Layer 5 of a small transformer language model trained on English Wikipedia (9 layers, counted from 0, width 64).
A neuron adds its activation times its output weights to the MLP's output. To switch it off is to set its activation to zero at one token and run the rest of the model.

Output weights of the MLP neurons that the questions are about. A number n stands for n times 0.0016.
n34: -82 59 88 122 -270 34 -260 -157 175 57 26 -120 -47 78 -25 -75 36 126 -83 14 -43 46 199 97 -40 43 90 -80 138 -36 330 -114 -250 -266 -33 87 120 183 73 238 -127 150 94 -59 27 -1 99 222 -376 -75 231 -152 -42 49 -8 71 67 -72 -76 114 -148 -91 -10 -163
n79: -214 -279 148 -199 151 -98 -72 46 -41 94 47 265 -138 204 -178 92 -74 24 114 -20 183 8 -12 115 -387 63 -34 -146 -83 -74 -350 -55 296 -45 -30 142 -16 -124 32 -179 -38 -11 146 278 13 235 151 210 31 -16 -139 -128 -61 218 -23 -67 -62 190 53 -272 115 201 225 -54
n82: -2 12 5 -44 50 24 64 23 38 -202 257 -175 -63 212 21 -121 168 297 -86 1 -301 45 -80 -251 113 159 10 -141 56 24 68 243 -10 67 -46 185 56 106 230 -290 -3 284 -106 -80 -76 101 -16 116 -218 -173 -66 118 49 -282 -71 -114 16 165 -366 13 -33 10 17 97
n86: 39 -128 -189 -134 -170 -276 15 150 102 106 -31 71 26 -117 -169 61 -376 -76 49 183 95 180 136 128 125 -84 254 -74 -196 -4 116 55 -81 -206 51 -22 130 117 -121 18 77 64 -252 119 114 -54 177 167 15 151 -11 -86 -102 97 37 -235 -18 133 21 -44 -83 -262 256 -17
n88: 329 -86 -182 -280 -46 -66 42 81 39 8 54 -199 -83 409 53 -93 -34 164 -279 -243 -21 -41 -103 -24 108 173 92 -43 94 -213 -21 -49 -143 -182 -301 -43 54 72 -56 -27 109 73 88 107 219 6 10 90 -67 -6 161 81 118 133 163 -43 74 66 66 -110 295 -72 -258 -21
n94: -249 224 69 -96 -18 42 162 11 -118 71 -118 -91 -134 -74 143 185 1 65 -26 -48 -262 -87 175 65 -63 -186 15 254 -167 135 -247 -97 54 13 52 116 -263 33 -126 82 245 170 77 38 223 -201 -203 361 -92 23 -162 -42 -148 -17 96 -52 237 -102 -168 -44 12 -7 53 183
n106: 136 -118 206 46 -227 36 31 2 -172 87 -62 -108 129 -185 31 -465 -133 21 -83 274 -168 -16 -70 147 6 143 -43 167 -149 52 287 175 159 155 128 -25 19 -6 -88 0 -355 -185 -48 210 242 122 -73 135 -37 -179 -28 -110 350 -186 -10 -337 66 52 5 -35 146 1 135 -100
n109: -215 116 -100 -51 -177 116 76 85 -181 -7 -124 -134 -135 90 -89 153 -162 -109 -19 -87 -96 157 -233 -66 155 133 5 -5 -93 58 63 74 343 39 151 -145 204 -62 114 271 -66 249 -103 151 -54 -56 -44 169 51 -97 -38 -40 -42 -182 204 108 153 -319 -274 133 213 -133 -52 -194
n111: -26 42 73 -46 1 91 -94 77 296 67 -23 54 -168 81 105 55 47 -54 -104 185 129 -140 -226 172 -98 78 -195 -266 76 20 43 246 206 -170 -178 284 200 -181 140 -21 -117 -295 187 63 62 81 -248 -96 -233 132 -69 71 1 59 -117 113 147 -34 166 99 -463 67 60 -168
n141: -33 -17 -95 168 -39 -10 -202 -43 323 36 53 -21 -206 -146 231 169 -104 21 -30 54 -112 -113 -24 -245 -53 118 -167 -57 171 -26 416 30 -244 -147 78 73 143 -39 -106 133 102 98 -45 -54 174 322 76 -233 33 12 -110 2 -89 42 -54 46 144 -67 -327 -205 127 115 81 -6
n161: 156 -22 -71 -289 -168 101 -154 45 221 94 34 -50 100 -50 279 -115 54 -71 -142 69 118 20 -150 127 194 100 -102 -304 12 -191 -389 -94 -75 81 -89 103 171 157 18 -14 -104 -37 -165 192 211 189 5 -94 -135 7 28 258 109 98 49 -224 -87 69 193 -181 -93 138 -280 196
n177: -136 -28 55 45 165 97 326 -112 71 -230 -198 184 99 142 -139 -50 38 -221 -151 102 61 278 -60 258 -60 41 42 85 -49 32 202 -43 179 23 -70 -87 -118 106 191 -120 -142 -263 15 -74 -31 -84 231 -174 -73 -69 79 -13 -107 -111 -98 -126 -136 103 29 98 135 14 97 -57
n203: 167 -74 242 -15 -38 85 249 69 186 -139 158 162 168 6 114 -133 -15 -165 -35 100 119 16 -141 119 -113 -157 -40 -119 -45 -46 -246 -181 110 -58 74 -114 -127 -42 53 38 183 51 -47 -182 47 168 -33 101 92 -13 -92 -12 -333 2 -362 -59 -176 7 150 29 91 25 187 -6
n207: -222 310 7 18 59 -89 -182 102 304 -85 78 54 -76 301 -7 -127 -7 106 -86 117 -269 196 127 -222 14 -228 -52 53 -123 134 -78 38 90 24 82 0 -128 84 6 180 28 106 -31 -85 272 124 -250 -78 14 2 -2 -74 -111 -399 114 -18 235 -21 69 -79 -182 -66 -103 158
n222: 92 -120 126 4 -90 -133 254 101 -81 125 -85 -149 0 -135 238 -190 80 -29 247 -7 74 -196 180 -64 173 -12 -91 28 11 -7 53 -66 -17 166 161 -240 -14 77 -79 303 -25 61 -184 279 -84 -82 -68 4 -281 -34 101 -43 -41 -140 -170 -147 -105 150 -231 117 49 15 215 -103
n227: 9 52 -161 162 66 -232 319 -99 76 119 -175 -145 164 42 -121 -32 -215 -62 -30 53 -43 -218 22 162 -186 -114 108 -66 29 134 -83 114 9 272 -292 -100 81 279 -47 72 -27 -150 -232 65 179 42 64 43 139 105 5 65 203 -165 -205 -142 -121 89 -85 -71 67 -52 18 163

Each question names a token from some text and the token that comes next. It shows the activations a of the neurons there, in the order above. A number n stands for n times 0.046.

Then comes g, the gradient of the next token's log-probability with respect to the MLP's output, scaled to length 1. A neuron's effect is roughly proportional to its activation times (output weights . g). A number n stands for n times 0.001.

"ly", then " be"
a: 0 0 0 0 0 56 0 0 0 0 0 0 0 0 0 7
g: -206 -47 -115 -126 -225 -264 85 -115 120 -10 207 -79 27 134 47 -186 -114 -233 -33 48 -140 12 -9 81 146 134 -99 -90 -40 190 -113 76 -24 85 182 231 7 64 95 353 9 -66 10 78 182 -98 -4 168 -45 22 -221 27 -123 133 49 -92 36 -20 -33 -142 96 15 -98 61
Switching off which neuron hurts the next token most? n94

"in", then "ce"
a: 0 0 0 0 0 0 0 0 0 0 0 0 0 60 0 0
g: -79 11 52 -82 401 -2 219 2 116 -25 -63 -155 193 65 46 -110 154 -86 -22 85 -41 -76 155 -158 -87 -126 -34 41 29 32 99 80 41 34 -195 -167 92 85 -110 -15 -145 44 150 -100 -183 60 84 -174 91 -5 -287 -171 -77 173 117 -28 249 69 -80 115 38 -166 -159 -18
Switching off which neuron hurts the next token most? n207

"er", then "ine"
a: 0 0 0 0 0 0 0 0 1 0 0 0 23 0 0 0
g: 181 21 -121 -31 31 -132 -215 72 76 -71 -69 -119 -119 8 -38 -23 -60 90 84 19 -9 209 -201 34 -39 54 66 -345 53 -42 -31 -103 38 89 -1 102 21 -80 -83 101 78 155 -20 220 162 -188 3 198 0 -178 86 150 283 -183 -150 -24 -126 226 52 -16 -132 221 -146 -89
Which neuron, switched off, raises the next token's probability most? n203

" in", then " the"
a: 3 0 0 0 0 0 0 0 0 0 0 129 0 0 0 0
g: 193 133 -214 13 119 13 -81 197 44 -41 -204 -92 141 -239 227 54 -112 -279 -50 -36 115 81 -126 109 98 -91 -122 98 45 82 -22 15 62 -172 -273 -229 -54 236 34 36 47 15 110 104 -1 32 18 -58 75 -7 -143 -53 -65 80 -37 181 4 -102 -31 128 134 60 -281 82
Switching off which neuron hurts the next token most? n177

"op", then "et"
a: 0 0 0 0 0 0 0 0 0 0 0 39 0 0 0 0
g: -139 -173 -10 -11 -296 85 -137 -146 221 -23 -256 -9 -68 -36 -170 63 121 -43 25 112 8 -29 60 118 -5 40 95 -100 116 48 207 61 100 -85 -105 -94 6 88 225 66 163 9 126 213 -294 36 -59 -46 97 -40 -9 25 112 78 -211 -138 -124 -57 -6 -125 -59 324 102 -43
Switching off which neuron hurts the next token most? n177

"ost", then " to"
a: 0 0 0 0 61 1 0 0 0 0 0 0 0 0 0 0
g: 88 4 -332 6 -17 150 -82 40 87 -138 -178 -43 -211 -166 23 -102 -125 180 79 74 17 168 -51 -223 110 -7 -82 -4 -50 -203 -162 201 29 80 -196 -133 -5 -42 77 7 -82 -14 -110 51 103 -23 116 91 18 118 301 -31 333 99 122 101 -52 89 -144 -81 107 43 -82 60
Switching off which neuron hurts the next token most? n88

"-", then " "
a: 0 0 0 0 0 0 0 0 0 0 40 0 0 0 0 0
g: 114 83 -146 -52 41 120 107 14 21 -43 -186 122 -29 -85 -184 -202 -83 98 -222 64 16 111 -82 40 232 274 -45 -103 -127 -182 119 1 32 121 99 -152 33 18 92 -21 38 -54 222 -77 222 40 -41 -287 -103 120 -4 126 158 39 -304 53 -42 -167 -28 -82 35 158 67 -119
Switching off which neuron hurts the next token most? n161

"ber", then "t"
a: 0 0 0 0 0 0 0 0 132 0 0 0 0 0 0 0
g: -124 -206 -16 -43 24 178 -26 -26 -67 -6 -114 122 128 13 19 107 92 15 -270 283 134 181 -130 256 4 -219 72 -61 164 -199 124 -11 -85 -96 7 84 -18 121 -159 -30 -207 -129 157 -82 80 -143 33 22 -184 37 -76 -83 3 -106 -145 139 76 2 302 -11 77 78 -125 62
Switching off which neuron hurts the next token most? n111

"an", then "g"
a: 0 2 0 0 0 32 0 0 0 0 0 0 0 2 0 0
g: -11 163 37 -349 296 -34 61 -74 63 221 -65 -133 8 70 -75 -225 152 0 39 77 60 14 -106 -257 153 -68 -61 -94 50 180 -173 45 57 119 133 18 193 25 72 239 -123 -167 39 97 -17 92 89 45 -94 -115 -239 -27 34 69 -139 -140 -69 54 -17 159 -97 -74 -98 -79
Which neuron, switched off, raises the next token's probability most? n94

"er", then "b"
a: 0 0 0 26 0 0 0 0 0 0 0 0 45 0 0 0
g: -14 -74 172 44 -4 -73 89 143 -21 -103 118 113 60 36 -115 -10 177 -33 15 -16 78 0 -20 -38 152 179 237 -216 176 -66 -53 -239 -262 -190 -8 -48 -166 -200 -22 175 72 123 235 -77 -27 -83 8 59 -154 136 -211 -37 -16 45 56 187 160 -21 79 55 -151 18 -236 -193
Which neuron, switched off, raises the next token's probability most? n86

"op", then "ol"
a: 0 0 0 0 0 0 0 0 0 0 173 26 22 0 0 0
g: -49 -3 61 -20 -158 -57 18 -107 128 7 492 -22 -193 -204 -127 16 -63 -81 -163 75 60 30 -117 36 124 -268 -92 29 -3 2 115 -233 38 -23 -91 106 173 16 143 -57 -32 -123 64 -94 -118 83 -12 31 -159 39 18 86 6 182 47 24 -187 232 76 -70 -35 204 16 184
Switching off which neuron hurts the next token most? n161

"o", then "it"
a: 0 269 0 0 23 0 0 0 0 0 0 0 0 0 0 0
g: 22 -300 240 16 92 -181 27 -127 -14 224 89 297 188 -175 -185 -156 -126 -59 93 -90 1 43 23 108 73 -81 138 198 -79 -187 -27 -103 -11 -202 127 -20 68 188 77 -18 111 123 -102 65 -97 8 -35 -14 -45 -23 130 -56 -187 -149 -31 124 15 123 -146 179 -54 70 -117 -84
Switching off which neuron hurts the next token most? n79

"it", then "ary"
a: 0 0 0 0 0 0 0 0 15 0 0 0 61 3 0 0
g: -67 -23 -260 179 -106 -264 83 58 262 33 -326 84 48 -97 -76 88 44 201 -94 156 82 182 -116 -49 -20 -90 84 47 295 115 -113 154 84 76 -94 128 -26 -7 -82 -113 -127 -69 23 -50 48 -112 27 -222 -35 35 -132 100 -178 78 -88 -148 146 92 164 -67 -13 -15 53 30
Switching off which neuron hurts the next token most? n111

".\n\n", then "I"
a: 0 0 0 0 0 0 101 0 0 0 0 0 34 100 0 16
g: -93 -85 -218 56 41 53 -108 4 -25 -93 66 -280 -103 43 26 -291 62 -92 -173 -85 92 -35 -198 -44 47 -74 24 167 -36 -62 -44 27 151 208 28 185 -29 67 57 345 -337 -55 -71 184 53 -166 -43 77 34 3 -94 -143 -1 152 7 53 76 182 -32 122 50 146 79 139
Switching off which neuron hurts the next token most? n106

" in", then " J"
a: 3 0 0 0 0 0 0 0 0 0 0 189 0 0 0 0
g: -200 104 -120 -40 38 -50 308 126 -137 87 -84 187 7 -141 -74 68 72 -140 -8 -43 -51 29 81 124 -101 -95 -41 -69 176 -54 -89 144 -175 39 31 -148 33 47 67 231 -50 -104 -196 95 -180 -105 65 241 -55 120 71 -202 -72 68 -39 -137 -33 317 68 147 78 -78 83 -239
Switching off which neuron hurts the next token most? n177

"r", then "ou"
a: 0 0 0 0 0 50 0 0 0 0 0 0 0 0 0 0
g: -27 -53 59 9 98 -106 -239 -8 -109 -3 174 -77 74 -164 249 112 11 79 179 -176 154 107 39 125 -104 56 48 19 -108 -105 -192 104 -97 180 17 -86 -3 27 -21 75 33 -179 130 -248 440 -43 183 -85 -91 123 -98 -100 -197 -78 -100 22 114 -49 91 -109 -88 -34 70 -25
Switching off which neuron hurts the next token most? n94

"p", then "ic"
a: 0 0 0 0 4 0 0 4 5 0 0 0 0 0 0 0
g: 100 21 -99 -91 0 139 51 -52 131 -27 -9 -48 -190 135 -89 -263 7 59 78 155 -12 34 -105 -106 -232 -33 77 246 -1 325 -44 -72 340 -36 143 39 78 -111 -89 98 139 95 -225 18 -11 78 -31 -75 -138 -266 107 -7 150 22 -127 -94 -91 4 -164 144 130 -63 -49 -94
Switching off which neuron hurts the next token most? n109

" T", then "h"
a: 11 0 0 126 0 0 0 0 0 0 4 0 0 0 0 0
g: -7 69 -36 8 -70 -151 112 -195 131 97 -343 126 67 -66 204 143 -116 48 -36 -298 134 120 64 -186 23 172 131 81 72 -291 117 104 39 -94 -220 -25 106 71 -90 -28 26 -65 -3 16 -38 39 16 -21 102 67 -54 -54 -91 77 199 -175 249 -173 63 -52 81 17 -25 -188
Switching off which neuron hurts the next token most? n86

" re", then "c"
a: 4 0 145 0 14 0 0 1 0 0 3 5 0 0 0 0
g: 88 -112 -155 -163 -149 -153 22 -101 75 243 52 60 -213 38 -131 97 61 46 57 163 47 19 41 51 -125 272 79 90 19 -36 -69 127 -25 168 135 166 -30 -34 110 -149 168 73 -299 81 82 54 -90 -49 113 -140 107 -184 -102 -38 -124 -137 -150 -231 -44 26 -27 -121 78 274
Switching off which neuron hurts the next token most? n82

" pro", then "s"
a: 3 0 21 0 0 8 0 0 0 0 22 79 0 0 0 0
g: -330 17 232 163 33 -59 -188 -119 -124 91 -156 -28 -67 296 216 69 -196 43 -58 -52 -113 207 101 9 221 92 -183 60 40 12 32 63 -33 -66 -115 18 -21 -130 -154 46 53 -36 -3 142 -161 -190 30 117 -10 48 89 -66 85 -180 -119 89 135 114 -103 -76 -41 -47 244 16
Which neuron, switched off, raises the next token's probability most? n161

"i", then "o"
a: 0 0 0 0 0 0 0 237 0 0 0 0 0 0 11 0
g: -58 -135 73 -134 247 8 119 -90 6 -80 -31 -77 18 -97 -52 85 82 -243 -65 -79 -61 133 -9 -60 141 -147 -27 -14 -64 35 -1 45 -162 11 14 -267 -211 -31 -50 142 15 -164 80 -154 117 121 64 -182 20 -9 283 230 -49 -73 47 134 1 102 157 -2 361 87 -224 122
Which neuron, switched off, raises the next token's probability most? n109

"on", then "el"
a: 0 0 0 54 1 0 0 0 85 0 0 0 0 3 0 0
g: -251 -90 -96 -52 -159 -25 -163 148 -49 123 54 107 -87 -1 80 150 181 -67 -114 22 158 130 -63 -93 28 -118 -75 -34 9 -172 -44 274 -75 242 158 85 -60 169 46 23 -27 -4 -226 135 -281 -87 155 -294 6 44 -8 48 130 -62 -59 -6 -140 78 74 62 166 -159 162 -2
Switching off which neuron hurts the next token most? n86

"h", then " and"
a: 1 0 0 11 10 0 0 0 0 0 0 0 0 0 0 0
g: -57 20 121 128 -92 -44 -178 85 91 35 30 390 2 -239 -88 109 -27 -116 18 -168 11 169 61 -41 -79 -51 97 179 131 32 64 80 -21 -177 -167 -203 -28 38 22 81 -131 -207 -75 -225 65 -63 -42 138 130 -111 14 -226 -26 177 291 76 -5 72 160 63 -79 -72 -13 -126
Switching off which neuron hurts the next token most? n86

"el", then " N"
a: 0 0 0 0 0 0 0 0 0 0 0 141 73 0 0 0
g: 9 -83 9 -190 105 -112 209 -54 -88 -95 53 158 -106 52 196 156 -55 57 -148 196 122 6 48 -78 -416 -58 -41 141 15 -15 -99 -9 -116 -260 253 146 -76 -159 -74 22 75 65 -173 19 8 140 53 -33 -65 191 -19 42 -174 13 -50 64 12 14 89 227 77 -27 57 -226
Switching off which neuron hurts the next token most? n203

" d", then "iv"
a: 0 0 0 0 0 0 79 0 0 0 0 0 0 0 0 0
g: -10 -58 -189 111 -82 -39 -28 -18 -177 45 99 -82 45 -32 -229 -3 13 56 118 -46 84 114 -154 173 109 24 188 -11 -7 13 -31 -291 -152 -88 -243 15 116 81 54 -36 236 138 122 -133 3 47 41 -229 -50 168 196 143 46 -121 -148 -36 -11 -89 -43 -200 297 74 209 -108
Which neuron, switched off, raises the next token's probability most? n106

" a", then " c"
a: 0 83 5 0 0 0 137 0 0 0 0 0 0 0 0 0
g: -154 84 62 -139 -83 155 -297 -38 29 -185 22 -122 -53 -100 227 -19 124 54 110 102 -2 -31 118 -144 80 -107 10 338 -187 -66 -176 -49 -94 -58 -109 87 -33 245 89 -108 170 -122 -4 42 -1 101 149 -183 16 73 -93 -111 -153 159 -100 52 -121 17 32 143 29 166 218 -66
Which neuron, switched off, raises the next token's probability most? n106

"es", then ","
a: 0 0 0 0 0 0 0 89 0 0 0 0 0 0 0 0
g: -11 95 -10 -18 -38 -30 40 28 134 142 -109 130 117 195 -174 -17 -127 -89 -84 130 72 44 75 157 136 248 43 -54 -111 252 -117 130 8 35 -59 61 -93 80 -2 -167 -24 -195 -23 22 -73 -156 -161 125 159 -190 -132 -92 29 -20 -114 -11 251 -34 -199 -347 41 -57 -88 242
Switching off which neuron hurts the next token most? n109

"m", then "ation"
a: 0 0 0 0 6 0 8 0 0 0 0 1 0 0 105 0
g: 61 -59 160 66 62 234 88 79 116 -78 -210 86 -34 -42 -254 -167 -155 37 169 92 238 127 -100 61 -144 25 24 48 118 112 72 -140 26 7 -83 85 90 -131 -79 -65 -117 -64 -141 -40 8 -349 -132 -42 105 -33 357 45 -95 86 42 0 8 -85 -141 71 191 -158 53 -113
Switching off which neuron hurts the next token most? n222

"ct", then "ed"
a: 0 0 0 0 0 0 0 0 0 0 0 0 0 0 120 0
g: 74 -92 -89 45 -114 1 -20 124 4 -151 -170 95 -118 20 109 113 -107 -105 -118 -181 112 -180 52 73 180 -141 72 54 92 133 167 149 -162 -145 -235 53 158 -96 -97 354 94 -21 77 62 12 -10 -127 24 -37 -119 76 -201 91 148 181 173 -180 -247 -37 90 56 -98 89 -11
Switching off which neuron hurts the next token most? n222